Layer 3 of a small transformer language model trained on English Wikipedia (15 layers, counted from 0, width 128).
A neuron's activation on a vector x is GELU(weights . x), where the dot is the dot product.
The model reads these tokens: "foc" "al " "point " "of " "the " "northern " "w" "ool " "trade " "like " "the " "British " "city" "." "\n\n"

The vector x that enters this layer's MLP at each token. A number n stands for n times 0.044.
0 "foc": 19 32 13 -8 -7 -3 -5 -12 8 16 -13 13 17 14 -48 25 -24 -33 -43 8 13 -12 -18 -27 -2 1 2 32 -21 12 -36 3 -3 2 -17 1 -25 -29 2 -39 -19 10 -5 30 -8 23 -29 -4 -15 -29 27 -51 -5 -4 19 11 37 8 -11 7 33 8 -2 31 -15 -24 6 -1 21 47 -5 10 -16 4 1 -16 3 28 -6 30 34 -2 20 -18 -13 26 -42 -9 8 -4 13 2 -11 -16 44 -12 20 -11 6 -10 23 19 -2 -28 18 -9 16 2 -7 27 -26 -4 -30 2 16 -24 11 -11 29 6 7 12 10 -17 -7 52 -41 10
1 "al ": 1 -17 3 -5 -10 -12 -15 -8 19 0 4 -17 -4 -8 -27 25 -42 -17 -55 -17 -10 28 5 -1 -10 18 1 -19 -10 -20 78 3 -5 -14 -11 30 -41 -41 -15 0 3 18 14 24 34 9 -5 -6 -13 15 0 -26 20 14 24 8 24 14 -12 16 13 11 -7 27 -8 -12 -16 15 -11 20 9 -18 -15 -11 0 -9 10 17 14 -38 -27 -5 10 -13 -15 10 4 -10 -11 1 22 18 1 9 19 -41 1 8 13 13 32 5 -1 -10 -15 -25 -37 -7 22 26 -39 -17 -7 -1 22 6 2 -6 9 -8 13 7 39 -56 3 47 -34 12
2 "point ": -15 -14 20 -10 -9 -11 -4 -14 9 17 -5 37 27 -6 -20 16 -22 -3 -48 24 -18 18 3 -36 -24 46 1 4 8 -13 63 6 12 -5 -3 -4 -23 -31 -17 -14 -5 -4 27 3 2 26 -28 0 12 -12 -30 -23 36 22 37 -5 17 22 -17 23 8 6 0 16 33 -43 -8 19 -2 26 -15 -11 -18 9 -6 5 7 -5 11 -35 9 -23 25 40 -25 15 -23 -4 19 -7 0 0 -15 -20 1 -15 22 -5 -19 12 11 -5 2 -11 7 -14 -14 -15 -8 23 -33 -15 -2 3 -18 8 -25 -31 -2 1 14 7 55 -34 9 49 -25 17
3 "of ": 18 -4 8 12 11 -10 10 -13 20 3 2 -17 -15 -12 -37 14 -40 -9 -13 12 13 7 14 -16 -16 -21 14 -40 -1 25 66 12 -6 -27 14 -3 -38 -28 -3 -5 13 10 0 -6 18 -21 -16 -11 -11 33 3 -4 8 -13 12 7 8 -20 -31 12 9 -4 -17 11 31 -1 -12 13 -21 -2 -16 -10 -1 -12 -36 -22 11 16 22 -54 15 -4 34 13 2 4 -27 -33 -6 21 39 3 -8 1 8 -24 10 20 -9 30 8 5 -16 -20 18 -22 18 -5 -1 -38 -15 -26 45 -5 26 -21 8 -4 6 -16 4 10 5 -33 16 48 3 8
4 "the ": 39 -7 -8 -12 0 17 10 -9 7 -8 9 12 7 -10 -12 16 14 -4 -47 -23 11 -14 -6 5 -3 -16 -7 -17 -9 12 73 9 -29 -12 -27 12 -7 -23 -15 -13 3 2 -20 -7 37 -19 -10 6 -3 2 -10 0 2 2 4 11 13 -8 -11 22 -2 22 10 11 -7 6 -6 11 10 3 -1 -11 20 -29 -29 -20 -17 -9 -6 -59 27 -31 -1 38 12 3 9 18 5 -7 24 -9 -27 9 -23 -36 74 20 4 29 30 12 4 -2 4 -29 -15 -10 0 1 -23 -6 9 -7 3 -23 6 -9 -16 3 33 14 23 -24 20 10 -2 -9
5 "northern ": -2 -15 -1 -10 -18 19 -11 -5 -2 24 7 -16 24 19 -7 -10 -15 -22 -54 -25 -7 9 19 -7 8 26 15 -29 3 -12 55 27 -28 39 -24 16 -9 -37 -20 -16 18 -2 0 -11 -31 18 -20 15 -18 0 -10 -11 29 4 2 -8 -27 9 -15 -25 -11 -1 3 14 2 -3 11 9 5 4 -17 -12 21 11 -15 9 5 -33 -9 -31 57 8 -29 15 8 -37 18 -53 32 -4 8 6 1 29 -16 -6 18 7 32 27 -24 1 -23 -27 18 -3 -23 47 11 -7 -34 23 -4 -12 -9 24 -21 5 -9 -18 39 -2 -14 -26 33 32 -8 12
6 "w": -7 23 -24 10 -14 26 -5 -13 9 -12 3 40 23 -36 28 22 2 -14 -4 3 4 -13 -10 -10 16 -4 15 -10 -5 -4 -18 -5 -11 6 -22 1 -7 5 0 -1 -6 9 38 22 -2 9 11 -1 9 -13 33 -15 40 6 10 11 0 7 7 -5 -21 1 -43 -28 -29 -4 19 -12 12 -12 -18 -7 -5 42 -1 -9 7 -19 -19 -52 21 14 41 -8 22 8 -14 14 15 -20 -24 21 23 -3 -26 19 8 -16 9 -4 -56 -6 -16 5 13 -21 -40 13 -8 17 -10 45 39 19 -24 -8 -26 -12 -36 16 -7 26 0 1 3 26 -9 -27
7 "ool ": 14 -20 5 -16 -16 24 20 -14 -6 -9 -4 -30 -19 18 8 26 -35 9 -9 23 -16 20 9 -8 -3 -3 -8 -31 -12 -1 79 12 -40 21 -13 24 -19 -26 -8 12 3 3 13 27 -28 19 -11 9 3 23 8 -16 31 7 39 -15 -18 1 -22 10 -4 18 -4 -8 4 -9 16 -7 -11 -1 -3 -18 -6 10 -1 -3 23 -25 -5 -73 14 24 16 -14 -3 26 -20 -31 -17 4 -31 26 17 -13 -7 -12 -26 12 9 34 3 2 -3 -8 -5 -45 -32 21 31 25 -14 -1 9 -19 -24 20 -23 -8 3 41 5 -5 27 -28 10 23 -22 8
8 "trade ": 0 -29 6 2 3 9 18 -3 3 -14 21 -12 4 4 -37 11 -48 -2 -39 22 -9 -8 21 -11 -10 -8 21 -15 8 17 64 24 -12 37 3 7 -3 -10 -11 -18 6 -7 5 16 -27 22 -25 9 10 -18 26 -6 3 21 17 -22 1 4 -6 3 -16 17 -28 8 9 10 14 -14 -7 15 23 15 -13 13 -57 -23 12 -4 -1 -65 12 15 5 -13 14 21 12 -8 13 2 -12 -20 -8 -3 -26 -11 11 -22 -9 32 -29 -22 11 -18 -10 -25 15 -2 -3 42 -4 -4 20 -23 -2 10 -12 -37 -3 32 12 9 -4 -49 37 -14 24 26
9 "like ": 13 20 -10 -4 -3 12 14 -2 -10 -8 11 12 9 44 -60 -9 -38 -21 0 30 7 15 15 -23 7 2 16 -11 -12 1 63 15 3 32 -11 -30 -41 -40 -13 20 -6 11 -10 3 -32 3 -27 -10 -3 9 2 29 28 -6 -16 21 -24 -5 9 -10 23 5 26 25 -5 13 -6 -1 -8 20 -11 3 -13 14 -30 2 -17 -24 7 -47 6 -18 20 6 11 5 -3 -43 -39 15 -22 15 -12 -29 36 15 37 -9 24 -7 2 -1 28 -24 7 -12 -11 5 3 -16 -18 18 11 7 -32 -3 -7 0 5 10 -5 19 -4 -57 -10 5 -2 1
10 "the ": 42 -4 0 -11 -9 22 3 -2 3 -17 25 12 9 -3 -2 11 14 -2 -35 -18 19 -20 -13 27 4 -4 -1 -4 -18 9 69 15 -25 0 -34 -5 -16 -24 -8 -12 -4 -2 -40 -4 9 -5 -11 4 8 1 0 6 0 -2 2 2 -4 -17 2 2 6 27 7 10 -27 27 9 6 13 -7 0 0 15 -29 -46 -21 -26 -11 1 -47 29 -33 -4 37 19 -6 24 9 -5 -11 -10 -3 -22 -2 -18 -17 79 23 20 21 2 6 18 -4 1 -26 -19 -1 1 -3 -16 3 15 -10 -1 -9 1 -8 -2 9 22 9 7 -19 26 -5 16 -13
11 "British ": -11 -32 -13 -2 -5 -1 -23 15 -4 -7 20 5 -3 19 -19 -16 -5 10 -14 16 13 -5 15 9 -29 -37 6 -30 21 14 70 23 -27 59 -10 0 -9 15 -21 -74 7 12 6 4 -31 13 -4 -21 -2 0 4 -8 16 1 -3 -6 -21 0 5 8 21 17 0 8 -25 16 33 11 -24 -1 22 -10 17 -12 -19 12 -8 10 -11 -77 18 8 -8 23 11 -3 6 -27 -31 9 -35 33 12 -9 -28 -21 -1 11 37 16 -19 15 -33 -10 -7 -10 3 21 -5 -2 -36 35 -18 24 1 21 -16 0 24 -14 11 18 6 19 15 -13 -36 -1
12 "city": 8 -2 7 -20 -15 14 28 0 13 -19 -36 30 15 -2 -34 -19 -7 13 -32 40 15 -23 -16 -15 -20 -16 15 -27 0 -8 17 27 9 31 8 -8 -11 -5 -24 -18 18 -8 6 -5 -11 -4 -18 -5 2 -31 21 -20 -7 2 18 -23 12 -5 48 -21 -9 6 -38 -1 41 -6 -15 9 28 -3 35 4 34 31 14 1 -2 13 0 -17 20 20 1 15 -10 10 -11 -14 10 -19 0 0 -25 10 -42 20 13 34 25 -10 -33 39 -2 -6 7 -23 -13 2 -44 2 -7 -15 -15 1 10 15 -3 -28 -19 28 -5 8 -31 -45 35 31 -11 21
13 ".": 45 -4 -9 -5 -32 8 -6 -23 -3 -11 9 -17 6 -23 -7 -11 -31 -17 -4 -21 5 8 -9 3 3 48 -3 -4 -17 -7 6 -3 2 26 -3 -28 -29 9 4 7 -16 -3 5 11 3 -1 14 38 10 5 13 -15 30 -12 18 -10 -3 -4 18 -14 -5 5 -16 27 2 3 15 -19 11 -27 53 21 5 26 -29 -8 13 26 -16 -72 30 7 -8 1 16 19 10 -20 16 -1 -2 -2 -52 -8 5 4 2 35 26 5 4 -28 -43 40 -1 -6 -24 10 -12 -48 44 -31 8 23 18 2 37 -35 -3 -2 -3 6 0 -1 22 27 -20 0
14 "\n\n": 47 -9 -11 -6 -8 24 -12 -40 -8 12 -1 -7 0 -16 8 -21 -24 -13 -44 -4 14 9 25 24 -1 20 16 -1 -12 8 21 14 24 -3 12 -22 -36 -11 -11 1 -39 -6 -4 3 -14 8 17 8 10 7 -25 -8 -15 -1 -10 -6 8 -29 10 -7 17 20 -9 32 26 20 13 22 34 -40 12 -5 2 22 -42 28 15 9 -14 -94 8 -26 9 -4 -12 -10 35 6 7 -15 -14 -3 12 -18 -21 4 0 24 -27 31 33 -22 -1 -4 -12 -11 -4 10 -6 17 22 -6 10 7 14 -13 -22 -2 6 13 17 10 0 -5 4 13 2 6

Each question shows the input weights of one neuron of the MLP. A number n stands for n times 0.0041.

n364: -25 13 13 -18 15 -7 -3 5 -6 8 29 0 14 21 44 -18 11 22 7 -44 -2 -32 4 -22 -2 4 -24 50 10 9 5 34 -14 -1 -39 16 -10 -16 -6 4 -13 -8 52 17 -18 -21 -6 -16 -19 -31 24 36 -12 -7 -10 5 1 -10 33 25 -5 10 57 -7 -8 12 -59 7 -15 15 12 -39 6 11 27 21 11 -3 7 20 -11 5 11 -14 5 -37 -16 -9 3 16 22 -45 -14 14 3 4 -5 -22 -17 -4 22 32 -8 -10 -14 -12 -35 6 19 3 -13 1 -19 5 -24 15 -33 -8 8 4 -15 21 21 1 24 10 20 16
Which token does this neuron like most? 5 "northern "

n318: -23 -28 14 -13 1 -19 11 -6 -39 -12 12 23 -10 2 -17 22 33 -11 8 -23 17 0 -5 1 29 3 -30 2 -17 -5 -13 19 -33 -12 32 18 -7 26 -33 -7 5 -35 6 -38 26 -9 22 10 36 16 4 -19 17 13 20 43 -31 34 6 36 -13 2 15 -37 -4 3 -17 3 -14 -17 -38 3 -21 0 -16 8 36 25 -2 5 -37 58 -26 -3 -8 -12 32 32 -36 6 5 1 7 8 -14 -34 11 -13 3 35 20 20 -15 -44 -14 39 6 -16 1 -18 35 -46 9 -5 -10 -11 -1 34 -7 -22 17 -20 24 11 -33 -2 33 -29
Which token does this neuron like most? 4 "the "

n29: -26 23 60 -14 -3 20 11 38 9 -3 6 -15 24 15 -5 -12 -6 -14 10 5 28 15 47 -29 -16 1 -3 15 -32 43 -3 -36 14 -40 3 2 12 -26 -60 -1 -20 20 21 -1 1 -18 -11 -4 -3 32 18 10 16 -36 -3 -52 32 -1 33 -41 5 -10 24 9 4 37 12 10 -9 -27 -3 -4 10 -4 31 10 -7 14 -31 -1 -3 -3 3 32 16 36 5 -1 11 -7 -45 14 -7 -22 -1 -16 15 23 -28 -17 33 12 16 -4 -1 20 -17 -27 -22 -10 17 20 -11 3 5 7 23 -55 18 -19 8 4 -18 2 -5 -19 13 36
Which token does this neuron like most? 9 "like "

n368: -3 12 -25 -9 -12 23 -37 8 10 27 0 -1 -36 34 2 -3 9 -62 3 1 3 7 19 6 28 -1 20 33 -30 -26 0 -10 -20 5 31 39 7 43 13 22 -3 -12 -15 -31 13 3 45 18 -56 33 -58 -15 -9 -14 -27 -13 -49 -12 26 17 -23 -6 15 39 5 1 14 1 -31 10 -37 -20 10 -24 2 -27 12 12 1 3 -19 25 -18 -6 8 -5 39 33 4 -27 -13 -16 -10 28 22 -5 -15 25 1 29 -11 4 -11 -23 11 -6 -1 18 -30 -9 29 -20 44 -36 -55 33 -38 -2 -5 16 11 1 3 -14 8 10 34 35
On which token does it fire most, and how strongly? 5 "northern ", at about 1.1

n505: -13 -23 34 19 -11 -8 -10 12 -24 33 48 -21 -3 -28 -2 -15 1 2 18 -13 -17 -12 -34 -17 16 -18 0 8 -19 39 -13 28 -7 16 -5 -2 30 -48 -9 9 39 -20 2 44 -8 8 -10 -22 49 -34 -11 1 4 76 -24 -4 -20 -16 -22 2 -5 -4 4 -38 -1 1 -22 -12 16 22 3 13 -25 -19 22 -24 5 -4 0 -13 -9 10 20 -11 -14 -19 26 -11 -14 6 12 -12 25 18 -1 29 51 28 2 -10 24 -12 -19 25 -37 -26 33 17 -45 4 16 28 11 14 -59 71 -27 -13 -28 -13 -15 -46 -50 21 -12 14 71 -31
Which token does this neuron like most? 8 "trade "

n95: 20 -8 31 3 30 -42 40 -19 -15 -11 -31 -5 21 14 -19 8 11 -18 14 -4 -10 3 16 -6 17 -11 16 4 7 4 -3 -2 8 -2 18 21 -1 24 -4 -11 15 -9 5 17 -41 16 -11 -5 -9 21 10 4 -7 -19 18 15 -40 8 8 -40 18 -18 16 -1 27 14 12 -21 14 1 -28 -21 32 1 -7 5 9 9 20 35 -5 -21 -3 -2 9 -16 -34 -16 32 -13 37 -17 13 28 15 21 -27 40 2 19 13 30 -4 -23 -33 -2 26 -8 -4 4 -10 -9 12 -31 7 14 5 -24 -32 -4 -30 -35 -45 10 18 -18 30 -9
On which three tokens does it fire most, strongest first? 12 "city", 3 "of ", 5 "northern "

n469: -44 -22 -10 54 1 -12 -22 21 -18 -29 12 26 -29 39 1 -23 -5 30 45 -9 -33 19 39 -40 -18 20 -16 53 -13 35 10 -2 54 3 -26 28 25 17 2 -11 15 35 23 -27 11 -25 8 -1 -11 18 7 23 -11 -9 -47 -14 24 -37 37 18 6 -23 8 -20 5 8 -24 -13 28 -10 -8 27 2 -3 0 -1 -3 3 -33 -1 9 11 11 26 -8 -3 -10 1 -11 13 20 1 21 -5 -12 -7 -3 -5 -13 35 25 27 2 34 -18 -24 19 -9 -25 -2 -15 -1 -20 32 20 17 -14 32 -17 -1 22 -21 15 -33 -36 5 -26 -7
Which token does this neuron like most? 11 "British "

n270: -2 4 -29 23 9 -10 0 -13 -8 9 17 -3 -9 8 -2 10 8 3 3 -41 7 -19 -14 -57 9 -9 30 -11 -17 -17 27 -6 4 -15 16 1 21 16 -21 -18 31 0 3 7 2 -25 22 26 33 2 -2 6 -4 -29 -6 1 -28 -20 7 10 -11 27 -3 5 16 -15 18 -19 -3 22 -1 1 -11 1 17 -7 5 3 45 -15 -17 43 7 23 37 9 -17 37 7 -6 3 -25 -29 -15 -17 28 2 7 -2 -33 -13 16 -4 -14 4 -17 -18 12 -5 -2 -4 22 22 7 -43 -4 -9 12 -11 8 10 -7 -15 -15 3 3 12 -12
On which token does it fire most, and how strongly? 6 "w", at about 1.4

n371: -5 2 2 -32 -6 19 28 35 -12 19 11 -18 -9 28 0 -19 -16 12 11 20 -17 -10 -12 -42 23 5 14 -11 16 -8 12 -17 2 -12 20 15 6 -4 13 22 -18 -9 -12 8 -20 -8 -16 16 -29 7 -11 11 -16 2 -22 -12 -1 -11 28 -5 -6 9 3 -37 31 -10 25 -26 -3 -25 1 -40 27 16 16 0 4 -35 -27 -24 -30 21 17 4 1 8 -5 7 -27 8 -4 -15 5 -28 -13 4 2 -3 -18 -23 -18 5 8 37 -30 23 14 -16 -6 12 37 -11 13 -16 -14 2 -2 -21 -4 -8 6 -14 1 -2 17 2 20 -1
Its two highest activations, in order, are on tokens 7 "ool ", 8 "trade "

n154: -20 9 5 1 1 -29 20 -14 35 -18 22 -25 -40 -4 38 -2 17 16 18 7 17 -6 4 15 -12 -3 -8 -31 3 28 10 -22 4 -17 -24 -23 41 6 -64 -11 -10 -4 -19 9 32 17 9 -32 -18 -54 -35 12 31 78 -45 35 3 -7 -17 31 -18 -12 9 18 27 -3 20 -1 -7 6 12 32 -26 -4 14 -49 21 -8 -1 4 21 11 -30 -51 -14 -34 -5 6 20 -15 4 7 -11 -14 12 -15 -47 8 17 29 22 -14 34 9 6 14 56 -23 3 -9 -4 6 -1 -1 -36 22 6 -28 7 -41 -27 32 -5 21 5 -23 -28 -40
Which token does this neuron like most? 11 "British "

n240: -5 20 1 -21 14 -11 29 -22 14 21 -2 14 8 9 34 -29 11 13 6 29 -3 0 -15 2 16 1 6 -1 -7 -12 1 -20 -15 13 24 5 21 14 -26 -1 -9 5 -35 8 -17 33 4 -5 16 -9 13 -18 -36 -16 5 19 -27 -14 14 3 -22 -10 9 -8 20 37 7 -19 25 -14 22 -33 -9 3 -6 20 3 -37 -1 2 -6 31 10 7 -15 -32 21 20 10 2 -23 -12 9 -2 -12 -2 16 -13 22 -42 25 27 -2 3 16 36 -26 20 -24 -31 11 45 -7 -1 -1 13 4 -5 -7 -17 8 28 -35 40 2 -15 -1 -30
On which three tokens does it fire most, strongest first? 6 "w", 12 "city", 11 "British "

n51: -9 -19 0 -50 -46 21 3 -13 -9 -14 5 -19 23 -12 5 -7 33 12 -10 -5 -5 49 4 -19 8 7 13 28 -16 16 6 -20 56 21 36 -14 11 9 -29 -49 5 9 -1 11 -4 -18 2 -21 -13 19 8 36 -17 -20 -23 26 28 6 -2 -52 -20 -29 -3 14 5 1 5 -18 -65 17 -1 28 26 -31 8 62 8 -9 -36 3 0 -2 -24 -14 1 -26 -3 11 10 18 -7 -18 -13 -8 28 -33 -11 27 -17 12 17 -21 27 24 -8 -9 55 -17 -29 3 -20 -5 -16 1 3 -19 -9 18 -17 -12 12 -29 -41 28 41 -3 14 -14
Which token does this neuron like most? 14 "\n\n"

n329: -15 -7 10 -4 -20 -15 8 1 2 9 -34 0 32 7 -5 13 -3 -26 25 24 -11 3 -7 -6 20 -15 22 -4 -7 3 -72 -20 -7 -46 -7 -31 -17 -8 -23 -1 -29 1 7 32 6 14 16 3 6 33 -23 7 11 -32 -2 9 4 -12 -1 -14 -22 14 20 -12 10 -12 16 -39 52 19 -25 -5 4 9 32 20 -8 -11 -1 20 -4 20 -8 -1 1 4 -26 -6 -22 -3 -5 -15 -2 2 11 10 -11 22 -2 11 -20 3 10 -28 6 1 -9 21 -30 29 17 -5 -19 -30 -1 20 36 -14 -19 -1 29 10 -13 -5 32 -29 -11 -26
Which token does this neuron like most? 0 "foc"

n109: -19 -30 -14 15 10 -52 18 -42 25 26 -8 13 -38 13 -4 9 32 -19 28 17 0 1 -16 29 -4 -18 28 -47 1 42 -22 20 0 -10 26 27 21 13 10 16 12 -30 15 -20 33 35 8 -10 -9 10 -19 5 6 28 6 -31 24 -3 12 26 29 -26 -8 -18 -19 30 -44 -12 -31 -24 11 4 29 -16 -10 -25 47 -22 25 5 -43 29 -22 -54 -53 2 7 2 9 23 5 1 39 8 12 -20 13 -1 -43 9 6 -26 10 -4 -1 -14 -5 -39 -21 -19 37 -16 -11 56 43 33 19 18 -9 -7 50 7 -4 24 -13 -27 7 10
Which token does this neuron like most? 3 "of "

n456: -28 -13 13 1 56 9 4 20 -27 28 33 -9 -24 55 11 -4 9 58 5 -28 -17 29 -15 13 -11 17 -24 9 0 27 27 14 1 -15 12 60 -10 20 -26 -14 11 4 17 9 2 -15 26 -1 -32 17 -29 6 2 70 -18 -25 -53 10 -10 -2 21 -31 36 9 1 2 42 10 -15 -1 -16 15 -28 -55 -12 17 6 -6 -7 -3 -3 17 39 -40 -38 -6 27 19 1 -20 -2 14 6 -3 -4 -31 -3 -18 -18 14 -4 -32 -21 -30 -34 -30 -14 -25 14 -10 -6 7 -3 5 11 9 -5 -21 -7 -13 -33 17 -4 6 -15 -21 19 18
On which token does it fire most, and how strongly? 11 "British ", at about 1.2

n252: -3 29 15 25 20 3 10 -19 -4 -24 8 19 12 -24 -8 -26 8 31 22 -9 -20 22 -38 -25 -2 24 -47 2 -13 -15 -28 -32 -13 -24 1 -11 11 -8 -21 -5 39 7 -51 60 18 -7 -11 -26 40 -7 -31 -30 29 -25 39 21 18 22 19 21 27 -3 -6 -16 2 -20 -20 -6 -7 23 36 -22 5 19 7 4 44 -15 14 32 -3 1 5 -35 -1 -30 -18 13 14 -8 23 -29 15 -17 2 22 -21 7 4 4 33 8 11 37 -18 10 10 28 -9 12 -27 -15 6 14 5 48 10 -35 24 -12 -30 10 -27 -5 13 -17 -2 -16
On which three tokens does it fire most, strongest first? 0 "foc", 2 "point ", 12 "city"

n72: 11 -21 34 -29 -14 -15 -45 28 -16 11 -16 -7 24 30 -3 -50 24 -44 4 -4 24 36 12 -13 37 -9 -37 8 -23 -17 18 18 -24 -42 25 9 41 1 -9 22 15 -12 -24 6 1 13 27 -19 13 -3 -39 14 18 -30 -6 -22 9 6 24 -6 18 -1 39 -5 5 2 38 -54 -42 27 -58 -30 -12 31 -8 -3 -15 5 -13 39 -19 -13 -7 2 26 -23 -6 22 0 -1 18 5 57 -4 46 19 -9 17 31 21 9 0 31 -2 -26 19 17 34 17 -10 8 -44 -26 -28 -15 1 -24 12 -20 3 -1 -12 6 0 -1 -88 -32 7
Which token does this neuron like most? 9 "like "

n137: -40 -7 -12 2 30 -23 22 18 23 -14 -27 -44 -24 29 -8 -5 21 -27 4 -23 2 -3 -1 16 -28 21 -33 22 -27 23 3 4 -27 -6 4 39 32 14 -17 26 -4 -39 -37 -12 -23 -26 -13 -18 -6 -24 2 24 51 16 16 -5 12 -10 20 -10 -39 39 10 16 61 -57 19 -29 -16 -13 -1 14 3 -23 19 25 12 38 6 -17 -9 -4 -2 -29 -9 29 -21 23 -2 -6 16 13 14 -8 14 46 -10 -22 -8 13 -41 -1 41 2 13 -18 37 19 10 -16 25 -22 -46 -13 -7 13 -2 -11 37 -11 46 -27 23 20 -17 -46 -12 -2
Which token does this neuron like most? 7 "ool "

n152: -17 -19 -7 -15 -11 -14 -2 21 -41 9 0 -6 19 -10 6 -2 -17 3 12 -18 -2 6 42 -4 29 -27 3 15 1 -14 -9 -7 4 -15 -10 -27 24 -4 -6 24 16 4 -1 7 10 -3 11 11 -13 -31 13 32 29 -20 -42 3 11 28 -31 71 -40 24 1 16 25 -13 9 34 15 31 -12 -6 19 -15 37 10 67 48 8 22 -11 12 3 -14 18 11 -12 7 -28 -13 6 -49 40 5 4 10 1 -28 -25 27 -9 23 -14 -32 -15 25 -15 10 6 -1 -33 -4 26 -21 2 13 -18 -7 19 25 -30 -6 9 10 37 -52 19 26
Which token does this neuron like most? 8 "trade "

n179: -10 -2 22 -32 -30 -1 4 5 -37 55 -37 2 -6 79 48 -12 18 37 18 -24 -17 -21 5 2 6 28 5 50 13 15 -14 -32 0 -30 -53 1 8 -18 -21 18 -27 4 20 16 8 14 28 2 -2 7 30 16 -2 31 2 -35 -52 -23 14 -49 3 -11 12 -48 8 -33 -8 -18 -48 9 10 -31 -37 -4 28 17 1 -7 49 19 10 -13 -40 46 -25 2 8 -9 -6 50 19 35 -24 31 -11 9 -3 33 15 -41 5 27 -24 -50 -23 -21 16 -23 -2 -29 -17 3 26 21 -21 20 12 5 -10 33 29 30 2 27 -11 -12 25 -56
Which token does this neuron like most? 5 "northern "

n349: -18 -8 -48 -7 8 11 26 -12 22 2 0 71 -43 14 14 -48 -1 19 2 -9 0 -2 -8 -28 -12 15 30 60 -58 9 -30 -22 9 -43 -1 -16 0 -25 1 19 23 27 -55 -42 -3 -17 -27 2 -40 44 -19 -1 9 17 -11 -27 -1 -28 -3 9 12 -17 6 30 46 1 7 -8 12 4 -14 -47 4 -25 39 -23 -3 21 37 -1 -29 -6 8 -11 -27 -49 -21 -4 73 -37 -20 -7 21 17 -1 -7 12 9 -20 -2 30 34 36 9 -3 19 -12 1 -29 7 34 -17 -37 2 -56 49 6 -43 -14 -37 13 26 -12 35 10 13 -4 -5
On which three tokens does it fire most, strongest first? 2 "point ", 12 "city", 14 "\n\n"

n238: -20 9 7 19 -23 28 24 21 13 -34 -5 -24 -19 -20 2 9 -5 28 18 9 -14 21 11 -33 11 19 -9 -31 -3 -14 21 8 -12 -6 31 -15 22 15 14 -9 1 -15 22 -9 33 -13 20 3 30 33 -16 -9 3 16 14 9 -15 -3 -20 -22 -21 6 15 24 -13 10 -7 -56 -11 16 -18 0 15 -3 6 -26 22 -9 -6 10 -26 -15 11 -40 16 21 -13 -12 0 28 24 -6 6 8 42 3 -13 31 -39 47 -10 34 38 -14 21 -16 19 10 -9 -10 12 -8 -7 -38 -36 28 -34 15 9 -30 -31 -50 12 10 7 -38 11 -1
On which three tokens does it fire most, strongest first? 7 "ool ", 3 "of ", 8 "trade "

n251: 8 0 -29 -32 16 -1 -29 25 16 -9 -26 16 -12 1 28 18 -8 18 24 -1 25 22 4 6 18 -27 16 5 7 19 -18 -21 -7 6 3 2 15 35 -14 -16 -29 -17 -21 -7 -7 13 28 16 -3 0 15 16 13 -19 3 -14 -20 -37 16 -7 -18 -25 -21 -28 4 -16 -48 -14 28 -27 -25 44 -2 3 -12 -49 13 50 27 10 -1 32 11 16 -27 -11 7 12 -19 6 47 -1 -13 8 46 -1 -22 8 -14 -30 38 36 -24 -1 21 -17 16 -10 -34 -3 7 3 38 -7 -6 -9 19 7 8 2 -20 21 -9 12 -24 -2 16 -9
Its two highest activations, in order, are on tokens 3 "of ", 13 "."

n323: -12 -12 -17 -15 33 -25 14 27 -3 21 -14 14 -24 4 -11 1 -3 -63 7 -24 -9 22 -20 26 1 -1 -43 35 -1 -32 -15 -19 0 19 4 10 -1 -6 -11 -20 11 27 5 19 -1 -6 44 -3 -55 -16 -11 33 11 12 -6 -9 -14 14 46 -14 -44 62 8 -13 60 9 -17 14 -45 -5 -34 -31 -2 -15 -8 -39 1 52 18 -22 -30 7 22 32 6 -28 -28 -11 -9 6 48 -24 -4 -32 3 15 15 -21 -45 17 15 -18 28 -25 24 -4 8 -33 20 -24 2 32 -14 -10 -1 -9 57 21 -11 -4 0 -34 12 0 -26 -30 12 25
Which token does this neuron like most? 3 "of "

n165: -31 -6 7 11 -12 6 17 21 -6 22 -6 -16 -5 19 1 -25 17 -28 23 -1 10 10 -37 -12 -6 21 28 -34 14 -12 -14 -8 -15 -21 0 17 13 11 -12 36 29 8 11 -4 9 -17 -3 28 12 21 -19 -20 -5 37 20 -9 28 -30 -1 27 24 25 -8 16 5 -21 -27 -9 10 12 -17 10 -18 35 -21 31 11 29 7 -6 -36 7 -6 5 -14 30 -11 -6 -14 -3 -5 2 13 -21 14 -22 -18 17 -19 41 -11 20 -5 -12 -8 22 16 -14 -27 31 -5 2 8 -12 -6 6 8 20 -30 26 32 10 24 -7 -1 -44 -9 26
Which token does this neuron like most? 2 "point "

n307: -6 -17 -26 -23 -22 1 -5 -17 35 18 30 -30 -7 23 12 5 14 -6 -7 -39 -1 -20 -1 -24 -4 14 6 35 29 27 11 33 23 -24 4 -7 33 -23 -5 -16 26 12 25 24 -5 -23 36 26 -17 -20 -51 2 -39 -15 -16 1 -6 25 32 -6 -36 -24 3 26 -9 33 17 -29 -27 27 -22 -38 24 -13 9 -32 12 -4 8 28 -9 11 -31 -12 20 -1 4 -16 38 31 -28 -1 -4 -16 24 -33 -7 5 31 -43 29 33 3 -41 -18 -5 8 -14 -10 1 -3 -8 -17 33 -18 32 -43 -32 -22 -26 -6 -39 -6 28 -5 -21 15 -2
Its two highest activations, in order, are on tokens 5 "northern ", 11 "British "

n57: -26 -64 -40 23 -18 -1 -25 -4 -41 3 -3 25 10 27 2 4 20 -21 -13 6 -44 12 21 18 16 -24 -3 18 24 -27 6 -6 29 6 -3 14 11 12 5 4 -11 -14 3 -47 7 -20 -7 9 1 -12 0 9 40 8 10 1 21 9 -4 12 6 13 17 -25 5 -6 -37 4 -6 -41 25 0 -22 -11 8 6 27 3 -24 23 -22 11 -9 -59 -9 -4 -5 62 -9 -18 13 7 -15 5 14 -6 51 16 -17 -27 20 16 -7 -13 3 -20 -13 -35 22 45 21 -16 -38 20 -5 -21 -18 -19 14 -6 21 -17 17 50 -42 -43 -19 -26
Which token does this neuron like most? 1 "al "

n149: -7 -7 -8 6 -28 -21 -12 -13 27 12 -20 30 14 26 55 6 38 3 13 10 48 -26 34 15 3 -38 -28 -1 -18 31 2 10 31 1 -40 -7 13 -13 29 -33 -1 26 9 26 5 -57 32 -4 -32 -40 -17 21 -29 0 2 9 1 -29 -25 -2 6 4 -7 4 29 8 -1 -16 -54 -14 -29 -29 1 -5 17 31 -4 -14 -4 6 -17 32 -27 31 47 3 -10 -4 33 7 -30 -31 -23 -23 -7 -47 33 30 8 -41 20 41 -16 -1 -39 0 -5 -13 -10 -5 14 10 -19 45 -38 16 35 -31 -4 -36 -1 16 -33 55 -19 -6 4 -27
On which three tokens does it fire most, strongest first? 11 "British ", 4 "the ", 10 "the "